Layer 9 of a small transformer language model trained on English Wikipedia (12 layers, counted from 0, width 96).
A neuron's activation on a vector x is SiLU(gate . x) times (in . x), where the dot is the dot product.

Input weights of the MLP neurons that the questions are about. A number n stands for (n - 500) times 0.0015.
n2 gate: 437 613 508 516 434 652 733 634 464 516 460 614 348 300 590 551 423 673 390 692 355 274 576 581 436 726 609 699 488 648 251 722 454 492 379 762 635 552 432 467 339 423 636 665 488 484 496 508 207 321 516 689 604 533 735 469 798 569 642 650 447 540 381 309 538 520 429 468 596 500 400 480 441 626 468 508 355 316 492 536 576 436 578 761 327 596 432 504 492 305 556 465 557 195 177 582
n24 gate: 416 563 436 308 521 640 488 782 538 342 462 580 496 662 768 475 553 764 504 628 483 225 479 656 364 694 677 383 278 749 685 185 516 887 634 474 610 572 594 327 556 466 637 395 428 483 500 601 635 394 392 539 363 600 638 711 517 483 582 470 669 595 394 682 561 530 483 715 568 555 303 582 395 386 452 364 716 651 365 282 330 300 666 491 509 530 551 315 530 666 624 689 613 382 353 774
n35 gate: 278 540 463 656 478 542 483 650 533 455 649 383 478 451 431 426 539 547 428 548 358 545 299 296 515 339 194 424 602 694 640 680 328 643 714 549 485 485 441 383 350 470 430 431 467 569 482 365 585 633 639 519 534 591 232 493 659 409 628 699 508 661 456 537 532 530 566 441 767 607 735 549 452 526 312 470 643 515 559 347 526 452 527 474 313 678 634 677 408 559 683 222 477 471 214 511
n117 gate: 384 635 143 663 500 667 462 680 362 634 346 584 297 375 635 508 398 612 612 313 418 508 606 413 452 402 479 355 376 533 580 385 398 632 516 631 492 480 318 446 750 467 638 340 662 484 608 492 621 286 516 818 362 545 368 575 612 508 586 594 871 557 504 750 703 475 572 464 472 650 325 709 392 239 669 382 434 552 528 659 589 451 721 427 537 630 618 529 540 565 749 480 483 693 620 388
n118 gate: 381 475 375 529 488 810 594 508 554 500 592 335 760 483 414 496 597 586 620 487 454 441 450 768 471 335 632 534 484 728 533 517 363 492 183 605 342 571 487 564 323 521 694 249 854 331 608 405 819 458 508 618 706 415 496 411 329 487 865 432 683 492 579 583 536 521 450 359 467 750 576 420 405 641 415 701 712 619 434 508 634 764 405 517 302 759 550 661 317 571 462 504 381 508 352 440
n124 gate: 524 516 403 419 532 241 508 624 617 463 269 592 496 346 464 641 567 719 521 235 549 557 777 244 743 578 479 653 584 429 508 619 379 580 385 484 391 218 695 632 652 627 742 356 512 504 480 464 480 601 471 520 431 310 541 378 409 442 426 558 413 516 581 419 562 405 472 709 581 885 524 553 351 203 500 382 471 616 564 602 427 573 450 659 222 646 776 442 419 634 610 420 277 266 516 496
n161 gate: 650 550 551 287 455 728 630 427 320 773 518 769 449 254 532 422 317 654 547 370 570 435 416 406 449 556 326 637 355 699 623 247 522 537 664 425 275 78 232 500 355 477 400 391 629 455 619 864 610 247 350 491 602 608 265 689 486 528 796 505 406 728 619 353 478 486 358 546 398 744 398 276 358 527 425 717 528 378 491 700 712 486 405 449 379 625 449 439 500 458 644 131 519 702 591 283
n209 gate: 389 484 546 467 687 509 598 508 325 383 492 562 575 521 385 587 387 463 696 421 475 660 454 402 376 605 331 611 684 530 628 736 376 360 605 719 802 550 392 513 382 681 669 381 413 385 558 291 591 471 500 542 567 598 623 492 619 542 521 352 627 609 778 363 576 547 285 104 546 804 609 504 430 500 508 717 458 516 211 575 404 525 251 567 638 517 646 395 247 717 739 311 737 331 496 572
n226 gate: 801 457 707 532 484 344 507 476 560 752 396 476 640 410 610 480 615 496 471 612 355 428 532 443 151 633 617 598 359 385 480 335 481 583 758 492 737 666 528 674 681 387 425 480 623 437 299 610 528 718 617 728 488 289 617 465 504 354 540 395 488 633 464 540 726 682 318 469 464 699 696 488 464 567 367 464 371 821 725 216 619 496 471 564 532 456 468 480 488 424 468 590 411 717 355 443
n233 gate: 446 658 385 709 600 474 500 651 513 726 449 667 334 587 396 610 586 379 483 713 569 281 577 444 678 496 409 478 375 308 454 349 602 664 349 551 500 762 475 318 461 513 665 521 589 638 399 960 584 513 237 842 419 370 302 669 535 314 591 711 556 509 546 475 574 483 390 559 611 623 504 573 576 298 474 721 263 579 521 239 385 500 146 534 440 487 368 530 275 632 654 345 349 521 441 387
n273 gate: 554 353 539 239 627 443 685 488 571 544 314 613 666 532 682 406 542 543 318 615 632 392 524 468 402 560 524 472 570 443 356 412 196 676 560 432 719 520 366 705 548 524 634 644 559 298 465 679 531 307 560 440 504 472 452 565 500 408 256 380 508 631 410 307 713 512 567 438 701 429 353 476 590 226 276 232 384 574 250 262 567 619 508 702 246 421 409 336 480 421 552 371 371 469 590 480
n276 gate: 382 371 457 469 534 572 515 607 686 687 329 596 379 854 431 608 425 714 333 301 531 359 543 508 485 386 567 536 508 600 642 433 418 558 567 257 573 693 628 476 618 755 467 206 570 500 546 752 311 632 413 543 348 373 591 643 417 496 599 712 350 629 585 643 530 421 662 550 531 291 379 590 558 527 335 632 469 607 577 473 539 434 440 629 582 578 395 673 523 294 332 167 563 693 496 464
n312 gate: 519 631 936 591 538 625 378 333 402 303 457 531 500 452 473 375 371 442 633 488 444 401 319 660 504 714 264 696 438 460 461 385 606 547 468 777 707 676 563 348 536 615 597 604 578 558 430 585 301 688 516 662 701 532 388 660 444 644 372 528 484 298 629 453 610 608 402 457 457 641 666 460 278 621 663 630 576 647 379 326 327 587 536 765 520 386 622 412 469 461 678 562 340 527 411 335
n2 in: 556 904 353 477 585 527 624 552 474 454 307 575 352 438 400 538 617 210 543 648 702 531 234 492 466 271 404 620 400 620 403 224 489 537 481 637 406 414 462 442 431 393 443 485 417 630 638 511 541 345 389 489 462 670 439 721 399 688 462 638 716 653 526 545 464 319 395 507 515 708 546 508 444 511 465 595 408 500 575 542 439 383 286 610 683 299 345 416 259 583 626 381 546 462 362 353
n24 in: 317 729 627 484 458 419 478 492 389 754 575 406 492 443 411 445 607 391 488 492 544 764 401 423 303 364 464 718 329 463 574 255 626 637 516 460 708 689 599 448 596 668 320 379 587 601 406 644 571 693 536 488 385 678 367 442 678 303 367 781 577 280 571 662 447 379 488 426 508 243 293 740 492 563 488 619 244 236 520 357 512 512 508 528 468 365 777 548 658 413 572 434 427 606 457 532
n35 in: 580 568 488 283 681 496 402 671 535 407 542 443 372 563 421 695 485 583 555 384 298 426 488 606 669 664 531 449 561 599 317 539 515 626 344 208 400 584 654 524 535 691 569 663 354 348 382 481 504 385 660 380 539 543 883 541 512 668 496 332 594 535 680 550 437 527 374 530 219 823 539 344 668 603 574 519 484 674 538 485 712 458 405 450 636 296 701 613 342 400 531 504 429 691 451 662
n117 in: 698 768 345 416 406 634 445 629 391 365 286 570 593 612 500 696 638 810 698 487 610 555 568 183 621 530 504 487 727 487 600 330 330 483 368 589 550 362 281 367 407 492 742 558 337 632 454 554 504 399 428 766 546 620 479 467 298 329 752 598 466 483 567 508 569 419 341 421 424 936 432 576 454 583 376 252 538 504 192 749 387 315 578 585 606 605 584 657 534 445 631 508 385 583 533 436
n118 in: 423 626 262 273 610 580 463 261 445 492 422 750 496 416 519 310 334 255 456 688 445 532 288 651 356 271 599 297 611 432 709 140 489 404 480 520 585 620 336 647 508 595 541 435 434 439 585 777 527 551 749 453 331 524 274 625 408 516 532 555 365 579 415 687 541 508 407 504 410 449 225 662 512 589 734 676 457 603 380 441 438 461 464 433 527 383 609 366 554 313 480 415 488 550 396 424
n124 in: 338 776 492 460 378 637 511 564 657 561 452 381 662 380 464 624 477 405 389 536 431 272 678 245 360 679 398 549 247 293 337 435 527 619 390 687 516 568 589 451 472 378 553 849 552 468 432 433 356 556 333 678 864 549 741 418 504 737 267 394 545 484 664 717 345 557 580 635 476 263 415 504 484 336 700 593 447 623 500 439 536 597 405 597 472 448 617 590 376 287 492 679 496 400 405 372
n161 in: 576 588 390 443 436 672 366 456 614 541 320 568 471 286 231 549 476 384 634 471 508 686 443 313 638 550 678 429 331 445 654 471 512 621 277 405 573 443 557 379 768 446 631 383 858 512 262 701 557 463 471 541 685 421 620 583 412 712 550 620 512 776 561 350 398 749 557 577 500 761 533 385 609 278 645 533 471 436 516 709 516 594 445 660 570 508 218 760 480 553 730 407 421 589 770 496
n209 in: 493 496 651 507 464 375 354 529 334 596 566 460 670 402 529 357 639 228 458 478 399 448 648 305 463 440 590 508 496 580 631 616 560 307 489 541 614 544 625 414 466 612 587 533 456 449 431 613 610 695 747 574 293 500 361 346 594 684 361 590 429 772 687 404 546 594 383 474 530 618 452 478 708 200 466 651 358 475 350 711 596 360 602 593 604 198 445 384 393 644 541 351 658 537 558 560
n226 in: 654 511 418 362 525 657 419 570 541 590 712 511 534 469 412 493 356 474 393 392 489 319 601 458 526 285 686 462 408 588 493 458 547 478 319 259 567 637 276 754 481 500 528 522 344 680 341 342 415 526 685 665 597 386 579 507 591 356 477 402 432 474 485 704 590 614 704 596 321 667 174 568 500 718 126 507 613 441 574 455 575 493 561 699 605 440 522 560 474 396 579 555 492 507 577 790
n233 in: 599 326 561 419 268 475 352 412 500 496 338 564 500 604 647 552 461 195 479 459 606 512 524 611 508 451 16 648 897 695 668 451 438 743 463 427 380 476 613 496 520 369 374 568 520 750 464 695 528 423 414 488 285 422 381 531 331 603 320 373 533 508 476 552 306 295 320 516 504 524 435 557 608 220 574 423 312 548 564 520 355 573 525 435 504 565 512 287 295 561 573 357 652 620 707 587
n273 in: 682 519 562 430 391 365 525 637 369 496 612 416 546 504 481 534 440 341 579 543 605 535 361 512 369 656 425 563 364 583 336 453 444 584 375 301 557 550 519 575 664 504 518 344 535 542 760 732 569 450 367 570 523 673 281 747 579 590 488 762 649 442 446 415 355 508 561 611 550 458 585 730 573 458 402 512 414 659 381 271 739 485 635 644 547 901 477 477 508 481 500 770 692 795 740 472
n276 in: 433 795 328 363 547 537 519 425 344 532 709 354 649 537 520 381 477 795 492 669 536 476 464 659 560 577 622 520 480 455 397 541 458 476 792 399 273 508 364 647 277 561 663 362 712 437 762 393 607 556 398 544 677 312 687 251 709 618 223 691 333 492 588 604 523 463 564 393 604 608 685 480 730 361 496 512 504 386 591 371 676 612 508 448 456 504 620 443 544 520 532 559 263 631 793 504
n312 in: 492 527 354 607 492 386 433 351 630 397 488 699 476 338 574 449 458 325 528 842 476 400 532 488 307 580 476 415 488 341 606 183 546 390 516 468 394 661 449 895 568 380 579 558 421 395 602 590 590 472 689 492 325 322 408 419 698 556 395 532 480 740 453 571 591 126 724 336 488 591 365 280 649 331 621 492 348 535 610 178 650 460 374 707 504 441 544 452 480 401 616 426 391 520 520 407

Each question shows a token from some text and the vector x that enters the MLP there. A number n stands for (n - 500) times 0.0087.

"o": 463 616 630 648 564 590 289 565 479 426 643 466 341 488 500 474 449 389 394 469 224 546 542 559 632 528 535 637 485 441 383 408 612 449 478 610 438 670 451 542 442 413 413 652 528 517 489 548 277 509 454 454 629 467 719 468 403 561 578 479 503 288 339 613 364 438 599 405 497 434 566 590 488 399 538 519 522 446 637 367 631 565 541 448 453 517 460 583 482 516 542 503 491 521 591 610
The most active neuron and its activation: n117, at about 1

" in": 469 505 461 525 355 587 102 505 524 386 406 470 489 525 525 567 488 486 550 530 460 610 536 368 450 489 555 466 651 548 428 537 390 398 636 441 577 424 439 393 440 401 414 465 493 488 461 643 489 395 482 623 405 524 509 440 583 510 416 541 425 609 428 413 578 359 592 409 566 581 407 546 692 407 572 505 556 656 392 353 513 512 552 580 685 527 517 567 456 553 619 506 450 608 543 474
The most active neuron and its activation: n117, at about 9.3

" N": 492 464 419 456 453 553 208 466 529 476 485 583 509 559 432 540 562 541 647 480 434 557 471 513 329 467 530 352 587 511 362 391 797 450 526 589 441 551 549 521 401 443 336 635 636 329 536 484 500 538 405 517 553 510 385 562 536 443 376 628 474 541 517 520 552 498 382 478 439 480 463 475 401 536 477 479 547 414 540 458 501 544 507 421 419 509 511 534 478 552 572 488 533 475 604 484
Which of these neurons fires most? n312

"ud": 483 580 562 658 439 636 263 420 562 583 456 568 510 713 465 507 534 486 469 417 376 362 438 538 356 498 558 459 669 511 620 606 495 426 542 511 335 497 759 489 600 686 503 395 616 346 546 469 555 462 395 465 404 458 511 449 276 460 545 370 476 513 416 435 349 490 660 425 645 520 546 492 454 578 734 440 477 401 481 461 534 434 521 398 594 598 574 481 768 558 450 455 530 387 371 411
The most active neuron and its activation: n226, at about 1.2

" pro": 462 414 543 363 530 337 413 580 687 397 464 570 558 544 532 524 507 414 479 427 505 585 559 478 580 521 633 357 526 557 596 533 586 573 409 490 534 557 449 542 557 291 448 577 642 342 608 684 542 498 573 609 331 383 516 363 463 617 421 441 262 646 394 257 282 498 577 424 535 528 402 517 511 545 602 463 359 638 608 446 577 584 547 489 554 561 638 411 559 418 640 456 425 603 620 463
Which of these neurons fires most? n273

"her": 656 576 325 656 545 612 201 572 587 593 497 446 583 631 473 424 529 462 578 509 472 570 477 385 588 694 510 572 415 633 539 653 445 534 454 473 355 627 489 507 581 314 406 522 520 534 450 450 626 593 458 327 417 434 562 473 540 561 394 618 452 575 455 359 410 566 306 612 345 489 569 546 603 599 468 390 492 543 546 486 607 417 305 531 504 568 518 434 379 696 529 455 420 548 528 469
The two highest activations, in order: n233, n35

"nt": 508 431 476 424 599 522 399 500 516 538 642 326 405 405 533 464 467 554 394 492 524 534 450 638 487 478 508 395 568 534 359 621 437 334 341 431 597 565 666 541 369 496 292 437 419 564 603 529 633 487 472 370 404 432 555 473 491 503 557 353 486 675 623 317 506 482 487 525 593 587 595 602 567 555 505 439 805 512 454 668 531 752 436 528 438 367 440 491 481 470 453 572 393 448 294 465
The most active neuron and its activation: n35, at about 1.3

"er": 529 513 685 466 372 465 329 327 534 439 380 630 530 621 581 269 440 537 563 598 616 434 429 593 455 649 462 394 465 438 431 429 485 572 466 424 441 453 509 444 565 562 393 470 541 454 511 415 424 354 600 391 502 444 538 495 451 517 361 342 384 586 403 515 360 389 765 640 515 582 641 413 506 547 529 530 628 518 468 518 452 404 444 504 528 540 371 355 549 397 567 700 457 597 619 396
The two highest activations, in order: n312, n273

".": 440 394 480 601 468 587 571 558 401 395 624 277 471 535 518 421 572 474 475 401 532 560 659 448 482 378 570 499 572 562 606 555 400 502 672 351 539 379 651 599 369 460 264 666 449 331 697 642 488 487 573 381 372 428 454 507 335 495 440 504 440 420 483 527 528 482 550 599 636 376 544 593 569 510 452 539 566 380 532 561 513 607 489 390 420 511 623 500 497 457 421 562 567 515 440 401
Which of these neurons fires most? n161

"ig": 415 548 438 563 445 460 389 589 582 532 320 637 574 497 580 483 501 649 745 594 427 377 607 478 386 543 443 502 592 478 594 416 460 383 585 506 454 362 442 342 534 444 510 472 498 410 442 354 652 494 446 530 707 428 347 315 621 570 413 385 587 456 637 455 586 325 745 512 568 500 377 525 495 587 455 572 504 445 537 558 514 530 402 518 606 658 423 574 633 276 400 523 481 375 489 500
Which of these neurons fires most? n117

"and": 512 586 371 470 622 613 300 495 556 403 444 427 528 456 506 448 529 489 466 437 510 710 437 517 478 484 547 641 475 575 558 512 616 463 500 529 446 570 462 467 540 653 187 577 559 472 527 340 669 533 542 591 540 501 582 463 419 577 559 316 540 533 535 625 395 474 365 567 355 673 597 590 576 608 438 487 503 500 701 478 495 537 453 512 614 489 499 439 372 370 502 413 550 385 480 455
Which three neurons fire most, strongest first? n226, n118, n35

"ell": 563 598 543 442 482 560 204 551 432 607 565 620 664 592 412 379 511 624 400 577 306 576 522 445 399 533 538 592 597 497 667 427 610 336 614 464 320 569 323 518 454 419 402 518 547 439 493 333 600 519 480 562 684 433 578 486 473 504 551 427 516 457 582 565 482 374 575 513 437 400 510 605 580 355 491 497 425 485 517 405 466 456 599 449 609 311 481 586 609 531 386 431 487 469 571 677
Which of these neurons fires most? n226

"ed": 416 606 455 476 544 590 206 347 498 523 453 462 534 650 434 526 489 486 492 457 442 612 605 554 649 412 566 494 570 529 616 502 575 457 522 573 319 598 750 545 542 662 468 391 602 619 615 407 675 476 621 466 386 509 386 493 436 506 594 564 601 571 459 342 334 565 490 611 469 473 582 395 611 554 591 528 452 464 700 415 468 380 526 469 525 557 437 668 531 538 537 421 395 456 604 397
Which of these neurons fires most? n276

" L": 573 415 532 520 512 557 201 545 549 493 502 607 448 559 498 568 627 562 585 528 388 495 523 360 326 488 519 511 551 491 408 483 770 550 455 497 429 608 520 501 522 452 360 497 499 455 557 376 414 445 388 434 485 516 516 459 523 469 439 751 558 519 594 497 425 450 439 448 542 440 463 517 427 454 562 531 547 488 567 487 440 478 547 583 400 424 493 470 515 524 447 554 541 353 623 457
The two highest activations, in order: n24, n118

"E": 587 448 611 418 436 511 234 644 772 442 437 384 631 304 493 600 509 244 435 443 494 458 526 581 494 447 564 592 515 466 324 510 546 484 376 545 559 495 487 519 538 369 591 608 497 587 547 530 637 448 391 499 443 443 398 486 609 435 562 455 616 666 506 193 588 470 484 440 589 507 335 479 577 510 513 534 500 529 446 547 468 559 386 398 625 526 589 468 541 560 490 654 538 396 526 513
Which of these neurons fires most? n233

" to": 530 375 475 425 459 547 324 385 560 662 455 405 508 535 367 522 522 396 552 475 369 433 516 342 632 527 444 571 626 470 647 542 512 650 632 537 436 585 363 600 456 541 422 510 638 518 599 525 555 507 565 580 412 544 629 404 585 726 402 586 489 455 394 331 478 446 378 608 617 516 627 427 729 527 631 332 588 503 666 408 573 478 491 452 529 515 515 559 540 605 589 637 477 683 475 569
Which of these neurons fires most? n35

" was": 742 534 463 449 519 647 320 525 652 631 483 383 539 475 502 560 455 456 526 460 377 660 460 320 525 486 492 671 516 496 433 599 621 391 596 630 448 398 573 487 399 498 650 493 397 489 359 604 413 527 655 453 293 617 483 471 445 430 556 461 402 480 504 449 363 414 606 557 555 416 671 514 646 534 494 388 604 500 593 424 457 462 595 693 488 419 472 673 433 655 452 569 503 507 551 552
Which three neurons fire most, strongest first? n118, n35, n276

"d": 531 391 559 412 532 420 497 462 515 569 399 682 569 589 581 413 721 490 601 500 571 603 591 367 391 294 541 456 661 474 561 434 562 359 449 598 449 515 543 535 493 445 356 698 514 506 342 427 635 513 456 403 252 517 543 391 455 362 636 623 669 455 442 422 492 574 583 565 409 500 562 516 654 420 454 418 484 498 482 636 387 493 469 532 382 510 381 416 461 411 473 580 688 537 447 476
The two highest activations, in order: n276, n35

" s": 496 503 556 467 423 655 318 411 496 512 449 568 526 507 431 582 562 473 657 472 529 516 453 571 411 464 535 485 532 517 558 483 788 475 545 584 524 500 552 557 491 453 567 771 579 482 318 589 476 485 543 446 406 438 555 355 501 615 534 538 514 643 521 565 380 428 520 451 490 503 550 406 640 458 583 467 564 438 475 481 521 457 418 524 554 530 648 581 666 524 478 620 447 488 464 476
The two highest activations, in order: n312, n273

",": 623 506 424 482 429 584 150 419 540 586 541 403 472 689 580 670 469 418 541 538 466 583 374 531 560 367 338 388 516 553 676 434 510 600 470 484 590 584 540 505 656 643 563 602 465 552 575 598 394 419 527 578 329 487 502 382 338 436 536 485 575 511 506 411 358 480 360 683 628 392 571 513 442 506 628 529 504 488 472 358 382 365 559 567 569 454 492 510 488 518 679 482 570 413 491 502
The most active neuron and its activation: n233, at about 11

"in": 523 530 461 559 444 701 264 368 566 496 454 393 434 403 605 351 574 399 535 440 377 654 550 332 601 444 470 419 617 467 553 507 449 538 536 563 685 438 481 579 418 351 562 482 447 499 389 517 723 554 377 383 444 474 579 438 557 633 432 331 521 429 610 313 512 599 650 358 450 577 458 353 608 522 519 410 495 621 502 488 688 462 575 508 626 610 521 450 569 498 566 442 653 504 608 518
Which of these neurons fires most? n209

"l": 547 525 532 430 461 448 315 552 600 569 488 757 564 621 544 391 627 422 701 569 454 453 572 531 407 436 489 428 540 480 363 447 562 333 458 516 447 547 546 536 453 447 514 560 514 510 546 469 597 487 305 497 666 401 445 271 580 448 435 456 453 469 547 359 416 322 391 648 383 542 482 365 559 449 422 487 456 601 378 587 391 565 469 595 561 601 634 449 705 327 490 347 535 469 598 487
The most active neuron and its activation: n124, at about 1

"|---|---": 489 534 540 587 449 438 330 530 513 487 326 501 590 749 441 607 508 306 665 488 567 617 370 560 546 465 550 555 391 571 560 461 561 547 556 423 268 466 497 476 507 529 365 377 397 489 766 559 595 496 559 415 592 414 533 503 452 435 522 550 467 560 627 557 691 523 507 602 494 371 422 438 688 464 553 517 545 683 540 494 677 601 513 384 472 524 548 435 448 387 637 557 517 341 488 472
Which three neurons fire most, strongest first? n276, n118, n226

"b": 415 472 592 445 523 581 212 458 506 440 603 567 443 519 718 449 684 415 529 459 376 506 482 498 522 600 574 373 535 421 614 542 523 462 539 631 540 551 543 363 593 428 507 572 421 442 423 529 446 417 562 448 288 636 436 352 430 329 445 452 329 458 467 442 519 571 467 563 500 476 315 447 677 461 581 347 324 382 425 547 578 430 524 448 360 657 544 483 573 487 669 354 539 480 615 630
The most active neuron and its activation: n24, at about 1.6

"==": 583 588 569 506 527 437 451 606 456 418 474 483 540 560 586 629 463 258 627 605 291 447 497 504 444 443 450 686 519 532 757 209 531 589 587 468 546 329 505 447 671 481 363 528 548 440 610 474 593 459 352 397 464 417 540 642 496 322 312 451 415 643 553 353 418 535 617 515 537 539 641 570 669 471 525 565 522 579 431 478 542 535 356 362 479 536 425 448 484 570 536 494 387 437 542 666
The most active neuron and its activation: n233, at about 4.9

";": 583 583 489 504 501 556 225 530 562 417 399 383 579 554 500 666 579 349 624 606 453 463 347 521 648 429 476 419 455 625 503 409 611 372 544 587 484 461 585 430 538 520 285 438 521 451 613 548 659 460 464 505 513 519 531 346 503 579 499 396 555 533 516 720 426 516 409 689 561 483 517 499 503 420 454 674 516 595 674 498 493 449 552 503 687 508 575 483 446 560 520 605 450 475 573 470
The most active neuron and its activation: n118, at about 0.5

"Q": 583 515 481 541 567 425 243 567 535 575 537 483 614 485 632 488 574 233 671 437 568 494 537 429 413 476 728 495 514 462 365 565 749 553 547 455 537 358 463 519 555 389 374 578 485 512 497 442 444 434 429 570 595 652 395 449 429 429 415 647 586 450 551 576 388 432 485 509 501 466 592 490 489 469 583 590 622 332 548 572 521 498 561 474 548 576 477 493 563 417 466 453 488 404 540 500
The most active neuron and its activation: n35, at about 0.51

" th": 464 440 515 347 554 546 108 510 453 542 516 351 540 585 572 442 564 538 691 574 587 533 551 527 524 405 560 514 490 491 468 517 552 482 512 690 487 558 557 534 552 702 527 613 540 504 431 448 545 421 491 479 373 666 588 488 390 682 427 480 429 461 524 517 490 351 553 471 421 412 627 465 697 356 470 467 387 430 407 487 527 432 416 559 313 588 626 516 365 475 435 328 481 374 574 409
Which of these neurons fires most? n209

" ": 378 381 423 452 601 470 382 534 360 477 447 432 641 519 413 528 761 501 343 445 490 556 472 522 606 561 603 444 493 517 270 562 497 577 490 413 558 502 579 658 489 396 317 740 475 467 498 548 644 359 402 431 406 557 606 562 598 452 447 376 425 507 538 454 346 576 708 555 447 453 556 362 533 540 485 600 493 468 562 598 480 514 375 589 568 551 575 401 583 454 350 556 519 460 656 555
Which of these neurons fires most? n118

" an": 599 427 487 516 495 692 206 549 639 427 459 440 664 502 612 413 590 588 469 715 523 465 456 444 538 482 505 617 479 477 464 517 624 483 493 557 441 300 526 577 459 531 513 633 545 467 405 533 558 586 592 373 595 370 484 494 557 622 280 428 636 494 528 264 371 463 431 548 448 434 602 436 495 525 609 389 636 604 632 477 488 365 387 555 453 570 416 606 502 619 625 572 500 438 539 412
Which of these neurons fires most? n312

"un": 627 263 598 542 532 651 389 564 588 656 440 432 380 552 690 537 588 459 361 607 530 424 473 408 395 466 595 642 548 518 476 681 480 455 576 526 377 493 578 656 536 537 462 492 540 420 451 411 205 480 484 349 404 537 475 473 554 518 550 592 444 542 511 284 381 457 731 457 597 456 460 357 727 445 380 423 435 423 471 427 482 452 417 530 498 626 439 480 591 563 509 594 474 579 520 333
Which of these neurons fires most? n273

"es": 520 593 509 447 362 668 508 450 539 523 438 393 472 502 391 457 500 292 620 487 464 515 342 517 588 408 493 427 475 560 497 490 624 333 590 529 335 631 576 516 348 384 365 566 331 556 498 659 593 306 616 480 490 571 411 336 508 567 506 410 491 600 660 380 421 510 570 499 440 473 506 467 506 411 472 497 675 535 687 495 514 472 462 410 537 628 454 668 656 471 299 575 418 464 457 505
Which of these neurons fires most? n118

"h": 572 630 539 440 538 442 428 409 545 620 581 329 569 438 529 601 708 439 543 501 544 468 683 639 394 735 683 468 490 547 537 449 551 523 477 428 475 526 512 554 716 346 429 562 278 409 389 404 361 405 352 445 484 555 494 524 503 417 616 507 533 549 493 431 645 314 529 614 494 397 595 543 532 544 605 381 507 499 637 600 514 570 558 564 547 540 295 462 648 654 505 481 428 553 475 538
The most active neuron and its activation: n118, at about 0.58

" of": 492 669 453 517 575 522 59 502 596 483 311 461 476 501 386 514 550 486 566 556 392 425 643 603 540 472 504 475 493 560 432 518 441 436 555 540 437 559 477 571 474 566 289 411 521 553 582 608 561 465 550 536 467 604 583 547 553 597 367 540 585 449 391 404 482 449 340 587 580 550 598 469 649 599 533 552 510 584 426 394 635 466 459 648 485 562 453 615 435 539 514 553 425 565 581 479
Which three neurons fire most, strongest first? n312, n233, n276

" |": 547 579 474 583 534 396 380 489 481 446 506 467 694 584 424 541 547 507 534 597 364 393 392 511 503 254 536 534 524 483 474 474 567 511 529 770 535 567 449 436 376 292 473 657 552 419 568 577 644 496 427 391 571 407 541 524 520 460 327 438 437 587 362 449 527 559 546 756 394 511 574 562 592 372 688 488 520 591 538 351 477 493 409 447 470 584 447 693 403 518 280 588 349 462 487 553
The most active neuron and its activation: n118, at about 0.62

"t": 474 575 386 581 485 555 318 399 573 587 430 514 565 617 489 504 567 508 597 416 290 676 571 402 588 446 575 465 544 571 532 542 595 537 523 461 425 528 729 665 581 667 414 390 479 601 600 445 701 482 582 378 396 486 399 401 438 421 488 539 681 545 544 399 409 475 451 589 396 414 537 488 665 542 429 397 498 431 735 462 700 594 404 551 550 587 436 676 502 485 527 592 543 490 523 420
Which of these neurons fires most? n35

" l": 465 264 576 564 500 572 228 557 573 569 505 709 489 543 429 547 511 586 536 526 392 509 517 353 310 446 455 541 574 468 491 617 561 481 446 572 459 531 498 581 488 465 598 586 615 523 387 457 446 445 492 327 384 565 689 305 535 522 368 558 541 567 641 412 410 402 532 448 516 444 533 410 637 377 538 377 339 533 551 497 538 565 623 644 407 369 614 597 513 554 398 472 496 531 566 440
The most active neuron and its activation: n124, at about 2.9

"f": 407 660 483 779 525 442 350 401 501 490 457 504 609 575 508 655 650 590 467 471 555 441 523 597 437 522 374 411 485 577 329 540 684 495 605 343 454 478 543 511 500 368 494 587 379 424 584 362 392 456 621 528 337 582 544 589 517 680 565 408 467 364 445 524 485 369 493 498 431 514 519 453 538 466 373 259 607 375 465 590 565 643 580 460 481 515 363 466 572 518 481 629 441 556 406 607
Which of these neurons fires most? n118

" the": 465 508 443 526 531 636 141 493 574 536 430 490 659 437 467 452 472 442 507 543 552 417 474 609 559 657 376 530 421 535 507 570 468 479 502 587 418 382 502 525 448 538 499 771 587 391 394 531 582 572 600 385 403 508 514 476 520 608 291 575 595 526 352 486 438 483 525 633 478 464 644 468 748 578 533 492 679 580 576 522 502 402 450 511 381 538 497 619 553 569 485 421 482 437 500 491
The most active neuron and its activation: n35, at about 1.8

"ry": 410 611 462 647 428 496 488 456 600 485 531 394 507 429 542 496 554 324 444 513 642 661 537 449 511 492 598 583 549 608 537 688 617 275 533 518 462 515 581 544 368 545 316 560 461 536 685 452 695 518 494 464 487 469 468 501 511 667 426 378 393 476 667 371 509 522 635 438 403 670 522 456 670 534 460 395 633 607 618 633 552 443 425 429 595 465 552 498 480 449 395 523 387 547 286 515
The two highest activations, in order: n209, n35